Layer 5 of a small transformer language model trained on English Wikipedia (15 layers, counted from 0, width 96).
A neuron's activation on a vector x is SiLU(gate . x) times (in . x), where the dot is the dot product.

Input weights of the MLP neurons that the questions are about. A number n stands for n times 0.0098.
n22 gate: 21 -33 17 38 4 12 -5 11 -7 -1 28 -4 28 12 -10 39 55 -7 15 2 -12 36 24 46 -10 5 7 19 5 -18 -17 6 11 7 -30 -25 45 47 -20 2 8 0 -17 -21 34 -19 0 43 36 -42 -21 -34 -33 -49 22 -21 21 25 5 -34 24 41 30 -1 10 2 5 1 1 -23 10 8 -6 11 0 -15 6 -11 10 -4 -1 -80 -13 -32 -2 21 15 -2 17 30 1 33 20 20 30 -51
n40 gate: -11 20 -21 13 -32 -10 11 -43 -2 23 1 -18 -44 24 -36 15 24 17 33 21 9 -15 10 0 25 8 -33 1 44 12 -2 48 -6 41 -1 31 35 -3 23 57 26 -8 -40 13 0 -18 4 -11 6 -9 22 -14 16 35 -56 -4 -19 24 -1 -5 -4 23 -43 11 15 -19 8 -10 -6 -10 1 -9 9 -30 11 -10 -22 52 -36 3 13 38 -20 13 -49 35 21 -10 38 -11 27 -10 2 6 -13 3
n51 gate: -19 -8 -42 1 -47 -18 33 -19 -1 -23 4 15 -29 -4 38 27 12 -50 19 -12 20 -31 -22 -39 -14 44 2 -52 44 -20 -2 4 5 21 0 6 -8 -27 6 -28 1 61 1 13 6 14 21 -23 -4 11 -20 48 36 18 -24 -3 -26 -32 12 1 -94 -13 -1 -15 27 14 -21 -42 -4 9 31 8 47 -19 -3 10 20 -2 20 2 -40 12 -2 -13 -46 -21 -10 -2 5 18 41 -15 -5 6 19 -5
n59 gate: -9 17 17 -21 32 16 -27 -18 48 24 15 -35 11 -18 4 23 -7 1 15 -16 -15 1 -14 14 -11 -5 -12 20 8 35 -23 -25 52 17 -24 38 16 -45 -27 -42 -6 -2 -17 -19 1 -26 -16 1 19 20 -13 26 -14 -11 -18 8 14 -6 27 12 -2 -24 -10 24 22 -10 3 -11 3 -27 -25 -30 32 21 17 -9 4 28 -30 31 -1 -29 13 27 10 17 -34 30 -6 1 -10 -16 17 26 33 -5
n84 gate: -16 -9 31 -32 -25 6 -2 -14 48 8 -7 -31 -16 -14 -7 -33 -25 -57 24 -17 38 1 -3 14 38 29 28 -5 10 40 -14 18 10 3 6 6 27 -18 -23 -31 12 12 -25 20 -16 -37 -6 -17 18 -19 -16 -9 -15 17 34 -7 0 24 67 8 -6 -52 21 11 23 -8 -7 -6 -1 53 15 -14 8 44 24 -31 4 2 -24 20 17 29 -15 -10 2 -3 -41 -11 -9 -2 -19 9 0 -40 16 -19
n97 gate: -10 18 -11 10 0 1 35 -19 -23 -9 22 10 51 -16 -5 4 2 6 24 -1 -5 -9 6 25 32 -22 -11 -20 15 13 -44 -35 -29 -17 -47 7 0 19 46 -1 -17 -18 -3 -14 -1 -15 39 -8 8 -8 -41 -3 -6 -11 -21 21 22 -6 1 -35 -34 4 1 12 -17 -5 4 -2 1 -19 16 -39 -11 -8 -22 4 -13 23 22 38 -46 7 -44 -8 -31 -16 -18 19 8 20 -44 -26 -34 -29 3 -10
n109 gate: 5 -26 16 3 59 29 28 1 7 24 48 -24 0 -24 44 -18 -11 -6 -9 -3 -7 2 11 6 7 -35 -15 -5 25 -28 22 -16 -24 62 -51 2 16 7 53 8 -10 -1 21 19 -7 -7 -30 -4 -11 -11 6 4 -12 2 9 -22 16 -7 -9 39 -36 -17 38 26 -10 -13 10 14 -20 -26 -4 25 26 21 0 -35 -19 7 3 24 -23 11 17 -2 33 -10 1 -6 -6 22 3 -13 23 -2 -37 9
n159 gate: -11 12 24 25 13 23 15 -2 -29 16 -6 -3 -18 1 -2 3 -6 13 0 34 15 26 20 35 -17 -27 4 -5 -25 -26 -39 -11 -6 20 -6 6 51 5 25 18 -39 6 1 19 24 7 14 7 12 -21 15 -26 25 17 17 -12 38 -47 19 -47 -58 -16 29 34 -11 -19 1 13 -11 -37 -3 23 -7 12 10 -11 32 6 8 17 -10 -31 3 24 -8 -26 -15 19 -45 2 -7 17 -13 9 -24 -1
n164 gate: -5 -12 6 -37 5 -1 -10 1 -8 2 8 -2 20 4 56 22 -16 28 -7 -8 12 -29 -3 37 42 -24 -40 18 -13 18 15 -25 -27 5 16 12 -23 4 -29 29 -18 6 -36 28 52 10 12 16 -13 12 -1 1 -8 -15 7 35 29 35 -4 -4 -23 50 12 1 -34 -5 -20 24 -7 -11 53 -18 21 28 -5 -29 25 35 -12 22 -15 3 18 -8 -6 34 -26 -24 13 -1 -29 12 -6 -19 51 -29
n165 gate: -5 10 42 -31 32 12 -4 -20 19 6 -61 38 20 10 -2 -28 28 31 1 41 -1 40 41 -8 7 -10 4 -7 -34 40 -42 11 7 -32 -13 -27 5 6 -4 -33 -11 -40 7 24 1 29 18 17 5 -10 59 -7 26 -7 0 -18 10 -1 6 -9 4 31 -5 -4 30 -12 9 9 -18 -26 -14 2 -6 -19 36 -19 -13 31 13 8 12 -19 -16 -32 -26 -3 44 -42 -20 17 3 11 3 -15 15 -10
n210 gate: -37 38 -27 -34 57 34 11 4 13 41 11 13 0 7 -14 48 -10 28 -8 -19 -34 -23 -27 -10 15 37 3 41 14 -17 -16 -3 -4 -15 13 -33 -11 9 -25 -4 3 28 -3 14 -13 -6 -56 -13 21 -24 7 -34 -50 -4 13 32 -7 27 14 -26 -2 20 18 25 23 -7 23 -10 18 49 24 36 -12 16 21 -16 1 -33 17 4 17 1 18 37 -35 37 -15 6 -6 -16 7 -3 10 -30 -14 5
n252 gate: 18 3 -15 -6 13 28 8 -8 2 30 -20 26 -34 -11 -12 19 35 -31 -3 3 23 -7 -9 31 -37 19 18 -3 1 4 -8 -16 13 6 -12 -53 -60 9 -10 11 -1 5 -17 -6 -3 -4 1 -18 7 30 3 19 -28 -12 -25 -10 -39 17 30 -49 -21 9 -21 21 7 20 -28 32 -5 5 -31 -62 -3 11 -22 10 26 13 -8 -69 37 -3 -22 21 24 -21 34 4 -22 -21 -4 20 23 3 31 -39
n22 in: 33 -35 -4 42 -24 -28 -26 -1 15 -55 10 -63 14 -42 -13 -21 4 14 4 -25 -27 3 6 6 -4 -21 -27 -12 -12 -11 30 7 -12 4 8 -2 21 -9 57 22 39 -13 -5 26 42 -42 -2 -8 -43 12 23 10 20 19 -12 -26 0 -29 4 36 -60 -9 14 37 32 17 -21 -36 -51 -41 35 -1 -2 -9 -2 -29 -22 12 10 -1 -4 47 16 22 27 -22 0 -24 2 -10 -11 19 -36 -2 -31 18
n40 in: 14 11 -21 12 19 7 -24 -16 -27 -51 -20 16 23 -4 -24 11 -50 14 35 4 -44 -1 -4 -37 -19 -34 -2 -4 -13 7 16 10 -10 27 -8 -17 1 0 48 -28 -15 11 -9 -3 31 -6 32 16 20 1 -8 -11 -8 -27 34 -35 -1 3 35 21 -8 -50 13 -18 -9 -8 -12 -6 11 21 55 -16 24 -23 11 -5 10 13 15 7 55 -19 -12 7 30 3 14 33 25 6 -13 -1 -14 9 3 -29
n51 in: 28 24 -14 -3 -5 24 34 -34 40 -9 9 -29 0 6 23 25 7 6 -6 -20 5 -13 29 -27 5 -3 10 27 22 -50 -5 -10 -3 5 -1 -12 -15 -2 -22 -5 22 15 16 19 -10 -23 -25 -19 -30 5 65 0 19 19 19 9 25 21 -8 -8 17 -19 17 -7 17 1 6 3 20 39 -20 -12 0 26 -42 26 23 25 6 63 -13 8 -7 48 15 1 -15 -32 -21 -20 -19 17 12 -13 -3 2
n59 in: -32 -36 -9 14 42 35 31 17 36 35 -28 -13 -32 -9 1 -4 -9 -27 -19 -46 3 -19 -26 10 -27 32 -2 -41 2 28 -2 42 6 12 -13 -41 2 16 -40 22 -18 -1 57 22 12 14 11 6 -16 24 22 21 -12 22 -23 1 -24 -12 7 9 -1 17 -20 -23 -5 11 -20 24 -22 27 39 -19 -19 -5 17 18 -5 20 -12 -1 -29 4 -16 -4 -15 -8 -10 -20 6 -15 -6 1 23 -19 -14 -6
n84 in: -14 4 -17 6 31 -10 -2 9 -18 7 -14 -19 -1 -15 18 -34 -54 1 -2 -12 -35 -9 -11 2 -8 10 4 -12 -18 8 -8 6 36 -12 18 27 5 44 4 -7 -14 37 -12 1 15 -51 -5 24 -1 1 -42 -17 18 -25 27 -12 -7 -12 -11 -3 20 -1 8 -12 -17 10 -12 31 -5 8 5 -8 -1 -6 13 -36 -7 -34 3 -4 -15 10 -17 -41 6 19 3 -6 8 -31 4 6 30 18 -2 -25
n97 in: -9 9 4 -16 1 -2 -1 -13 -22 8 -31 31 13 -11 -6 -21 50 -18 11 -7 23 -29 20 22 -27 -23 14 -30 2 23 -45 11 8 -7 13 27 -2 15 -34 -1 15 1 25 -1 6 16 6 7 29 -1 -15 -19 24 17 -21 -20 -14 -21 3 -27 2 25 -9 14 -12 32 27 -14 12 -18 6 -23 19 -5 -25 -5 26 27 10 -54 -8 0 -11 -20 -29 11 -14 0 7 -1 60 -25 -3 32 -36 13
n109 in: 23 -19 24 -20 -14 -16 2 -5 27 -1 9 -15 -10 -8 1 36 52 -33 2 -30 -5 40 25 -27 17 13 -9 10 -19 -3 32 -32 1 -15 17 11 6 -1 5 -26 43 29 -1 -10 24 8 -10 23 -41 -16 -13 -16 -12 33 -24 2 16 -28 18 -1 25 10 3 -22 -28 20 -35 -30 -14 -41 11 -22 -3 4 -26 24 -17 1 -6 13 -3 -23 9 -4 24 -7 3 -39 -35 20 -16 20 -7 25 -25 -11
n159 in: -45 -34 1 -28 -8 8 14 -27 10 -8 -28 39 -9 14 -7 15 28 -20 -42 -20 10 19 14 14 14 -30 17 2 -7 -10 -5 -20 -33 -3 -2 12 3 9 -7 -2 -10 -18 3 -21 49 8 -6 -7 28 -1 34 6 -20 -22 -18 44 6 -35 -38 -1 -22 9 37 7 -20 50 -7 -38 -25 -13 -21 -6 -20 22 11 24 29 33 -11 -12 -10 -11 45 13 -24 16 -40 21 50 1 -37 6 -38 0 -6 5
n164 in: -22 -6 -20 36 11 -53 -29 22 1 9 -11 7 -18 16 -4 13 -30 -3 14 37 -35 15 -35 -7 29 14 22 10 -7 17 12 5 -5 19 26 46 -45 -45 5 4 -36 27 -13 -2 -1 10 4 -38 -10 10 -23 30 16 -55 -9 28 8 -9 5 -11 26 49 6 -8 -26 -34 -38 39 22 -9 8 -17 -10 19 -40 -3 13 -15 -2 -22 -1 19 -43 1 -6 -16 5 -15 13 -18 -7 17 -12 -23 -3 10
n165 in: 4 5 -8 -11 -21 -12 -36 19 -1 15 -17 -20 -11 -20 9 9 2 6 38 14 6 -20 26 14 -14 12 -3 12 20 33 3 -15 -1 -13 19 -24 -7 40 -3 22 -34 -42 -23 -17 13 -13 -2 -50 2 -16 10 -23 -8 -1 -1 3 16 33 -1 -2 -41 -13 -44 -6 -36 8 -15 -16 -18 -20 -30 2 -46 43 36 -43 14 -33 8 -11 8 12 -32 39 10 17 11 1 -6 -17 8 -1 -13 14 9 31
n210 in: 18 -1 -3 -32 -19 11 19 -16 4 -23 6 21 -7 -3 7 -2 -4 38 -13 5 -22 -19 -22 -25 23 0 31 2 20 -21 13 -17 37 -6 -25 29 23 -54 22 20 -19 -20 -17 14 -52 53 26 -14 5 -1 -36 -18 -1 -43 15 -8 -14 40 -15 6 20 45 -30 17 14 40 2 18 -1 30 21 1 27 -27 -35 -27 -14 -14 23 6 -78 1 -13 15 -19 19 -8 7 16 -8 -7 -21 -8 -12 31 14
n252 in: 2 18 -7 44 20 -37 -14 -13 -5 -20 -3 -1 -14 -2 13 -15 23 40 10 -23 5 -32 -34 -22 2 26 25 -2 39 -22 -26 35 -1 -15 -4 9 -2 11 8 -3 -26 1 6 23 23 2 19 -50 13 -4 38 16 -16 5 14 -3 19 15 4 -7 -20 17 -10 24 9 19 13 6 10 28 50 -26 15 -12 -28 -40 1 32 -13 -17 -9 8 1 -14 3 18 -16 -54 15 -4 0 -5 14 18 -26 -14

Each question shows a token from some text and the vector x that enters the MLP there. A number n stands for n times 0.043.

" 0": 33 -28 -35 -23 20 -44 -17 25 -5 8 -18 -8 2 55 -54 -48 3 -12 -30 -15 19 -25 3 2 -3 16 0 12 -7 -5 16 -16 23 -21 -1 -25 5 -17 12 -7 -25 -23 15 -21 5 41 31 -35 -20 7 10 -31 -21 9 -22 10 1 13 -29 22 21 -10 -7 22 -32 3 5 24 22 -27 25 17 -39 13 42 -27 -21 -30 -1 -6 -13 4 22 16 -1 -25 -25 0 1 10 11 -35 6 12 4 -83
The neuron with the highest activation: n51

" Ol": 30 -33 -39 -16 -20 -8 -20 5 17 -21 -47 -47 -1 10 -15 -15 -24 -15 -32 -17 30 0 -3 -15 -8 20 11 -38 -7 -10 13 -10 9 -6 61 -13 -2 -24 -7 -8 17 -15 24 -17 -16 -8 21 -13 -32 2 -33 2 16 10 -18 7 -23 20 -59 12 8 -19 -36 -5 11 -17 42 24 31 -29 -15 1 -19 -30 7 -13 12 5 11 -21 2 19 35 -31 -20 -10 -14 44 -28 -29 -1 4 -9 -30 -36 -61
The neuron with the highest activation: n40

" for": 22 -6 -17 -25 11 13 -45 33 46 -10 -30 -35 34 29 -45 -10 6 19 -17 6 23 -24 -8 8 -17 19 13 -23 9 6 25 15 -10 48 34 0 35 -10 5 -12 -3 -10 7 4 27 18 36 -36 -39 14 -17 -68 -8 -5 18 35 41 -9 -46 -13 6 -8 18 -3 -19 -29 29 -10 24 -11 22 -2 -4 -10 43 9 -8 -8 6 -21 -13 1 2 -4 -3 -38 -11 52 16 2 4 -11 38 5 -7 -18
The neuron with the highest activation: n51

" 2": 39 -23 -41 -34 23 -22 -43 7 -12 -34 -2 0 39 48 -41 -11 11 10 -32 11 33 -22 -11 -23 2 30 7 7 -3 -31 -14 -18 42 -12 7 -12 21 -11 11 -8 -11 -28 3 -6 7 42 6 -34 -7 -18 2 -38 -18 6 -2 39 1 18 -43 -2 29 5 -10 20 -11 1 -12 38 45 -7 5 -14 -11 -27 33 -29 11 -24 15 -34 -19 3 -9 43 -21 -28 -5 -7 9 -3 -4 -23 -14 -30 0 -54
The neuron with the highest activation: n210

"-": 30 -13 -13 -8 1 4 -46 3 20 -7 -28 -20 47 55 -20 -15 4 -2 -19 30 28 -31 6 10 -18 32 -53 -24 5 1 12 6 -16 36 -8 -1 19 -18 13 -25 15 -27 32 -42 -7 31 50 -46 -26 19 32 -23 -24 8 16 31 -2 0 -16 28 28 -25 0 8 -12 -34 18 -16 17 -27 -21 5 11 -23 12 -27 -12 13 -41 -11 -1 -3 2 -24 -15 -41 1 21 9 -10 -8 -23 -20 -24 -40 -15
Which neuron fires most, and how strongly? n40, at about 1.3

" non": 35 -17 -45 -44 1 0 -72 16 25 -26 -12 -34 26 26 -49 -8 -38 6 9 -6 3 -30 21 -11 -21 42 -10 -12 -3 -24 -2 6 -14 44 17 -11 23 -30 14 6 11 -29 17 -33 12 -11 4 -55 -24 -11 7 -32 -21 20 -7 14 15 3 -35 13 14 -26 8 -4 -28 -19 7 14 12 -5 -13 -18 -7 -10 -12 9 -14 -36 -37 -32 -28 -27 14 13 -17 -38 9 2 4 -18 -19 -18 22 -2 -34 -20
Which neuron fires most, and how strongly? n97, at about 0.55

"\n": 13 5 -23 -16 9 20 -54 29 43 -26 10 -57 34 42 -32 -17 -8 -20 -22 -11 39 24 -32 -15 -8 -2 3 -33 22 -31 -5 -18 -18 38 -9 -23 32 -1 0 -27 -15 2 24 -23 6 22 11 -50 -20 1 17 -6 -32 -4 8 -17 35 1 -29 -25 30 -9 -19 14 -27 -6 -6 15 31 -50 -12 -4 10 -7 14 -20 -7 -9 -12 -16 -15 -3 23 22 -15 -50 -23 -21 16 17 -17 -22 10 1 -26 -38
Which neuron fires most, and how strongly? n109, at about 3.2

" ": -4 -12 -6 -17 4 -8 -29 -2 31 -29 -32 -19 38 55 -22 -36 20 -26 -18 -7 -3 -14 26 -2 -25 -1 -11 -19 14 -1 28 -4 -4 12 6 -20 2 -18 7 3 -6 -40 10 -35 22 28 5 -56 -11 9 3 -7 8 8 7 8 -7 0 -47 10 43 -22 -22 10 -26 -42 13 -1 37 -26 5 8 10 -34 8 -39 7 -42 -1 22 -36 -19 30 22 -5 -25 -27 11 5 -16 -17 -64 -16 -28 -1 -50
Which neuron fires most, and how strongly? n84, at about 0.48

"s": -4 -33 0 -27 -7 -12 -29 14 14 -61 1 -29 29 38 -24 -9 -32 4 -16 -8 37 -21 19 -27 -13 18 10 1 2 10 20 14 10 17 38 -31 25 -7 31 -10 6 -38 25 -24 13 46 20 -26 -25 0 1 -35 3 0 -3 16 -16 18 -46 0 18 -14 -3 -34 1 -2 35 -15 9 -30 -8 -32 -23 2 69 -39 -17 6 -7 5 -22 2 16 1 49 -20 -10 19 26 12 0 -22 -4 5 -9 -50
Which neuron fires most, and how strongly? n165, at about 1.1

" 8": 26 -33 -28 -14 24 -10 -4 27 10 -30 -20 -15 28 63 -39 -15 -2 -2 -37 13 25 -37 1 -27 -19 -3 -1 1 -21 -19 -10 -33 24 -4 -7 -2 0 -1 -2 -37 -9 -14 -2 -3 14 25 22 -14 -7 10 -7 -47 12 33 -4 19 12 19 -46 25 17 -38 4 2 -27 -14 4 11 28 -31 17 3 -6 -21 51 -10 -5 -17 -28 2 -9 3 -4 3 1 -52 -31 -7 15 15 -3 -14 16 9 -2 -89
The neuron with the highest activation: n51

"ers": -1 -19 -8 -31 11 -9 -45 40 28 -22 11 -55 37 27 -27 -33 -4 -5 -26 -8 22 -10 27 -22 -21 23 9 7 -1 -14 15 -8 9 41 22 0 23 -10 4 -20 -29 -16 36 -31 17 38 25 -16 -37 15 -10 -33 -7 -31 -5 57 14 4 -32 4 -21 -23 -3 -17 9 -9 49 34 9 -1 -5 -20 -5 -3 49 -20 -17 -3 -10 11 -31 -10 41 -13 49 -8 -27 16 11 9 14 -22 12 -12 -4 -16
The two highest activations, in order: n59, n97

" a": 24 -40 -24 -58 31 -16 -43 38 13 -37 -11 -25 26 17 -55 -12 12 10 -11 1 21 -1 -39 -15 -11 42 14 -28 5 -48 35 -9 -13 -3 25 -12 32 9 23 -13 2 -43 22 -26 10 16 3 -25 6 27 -19 -6 -3 -17 -17 17 24 -19 -9 7 17 -3 -15 -5 -25 -24 25 8 31 -28 -3 -11 2 -29 32 -8 -8 -31 -16 -16 -8 -7 7 10 2 -13 -37 31 17 -31 -23 -8 12 -18 -17 -51
The neuron with the highest activation: n51

"ost": 19 -8 -10 -1 9 -9 -15 -1 32 -11 -32 -16 9 35 -7 -45 -63 -38 1 17 27 19 7 -25 -21 44 -29 5 -23 -23 -14 -1 25 24 46 -26 16 -39 25 -8 20 -18 8 -32 27 26 -1 -26 6 21 5 -34 -20 19 -12 22 -16 11 -30 17 5 -38 -2 27 4 -18 20 24 -1 -41 22 -39 -19 -24 20 -8 -23 5 -27 2 -37 2 4 -6 2 -25 1 23 51 -21 26 -8 -6 -15 -21 -37
The neuron with the highest activation: n40

" St": 39 -22 -22 -8 13 -17 -30 -11 17 -52 -22 5 16 32 -40 -29 -26 -18 -17 -1 30 -12 -12 0 -29 17 1 -36 -17 -9 3 20 17 20 48 -10 -7 -8 -14 -2 19 -25 48 -10 -12 21 22 -28 -38 23 -7 -42 -3 4 -1 20 4 -15 -32 -9 0 -38 12 29 35 -12 47 16 3 -28 -8 -30 -24 -26 8 4 9 -41 19 46 -6 41 6 -14 18 1 -4 14 35 -12 31 -21 -2 -18 -29 -29
Which neuron fires most, and how strongly? n109, at about 0.65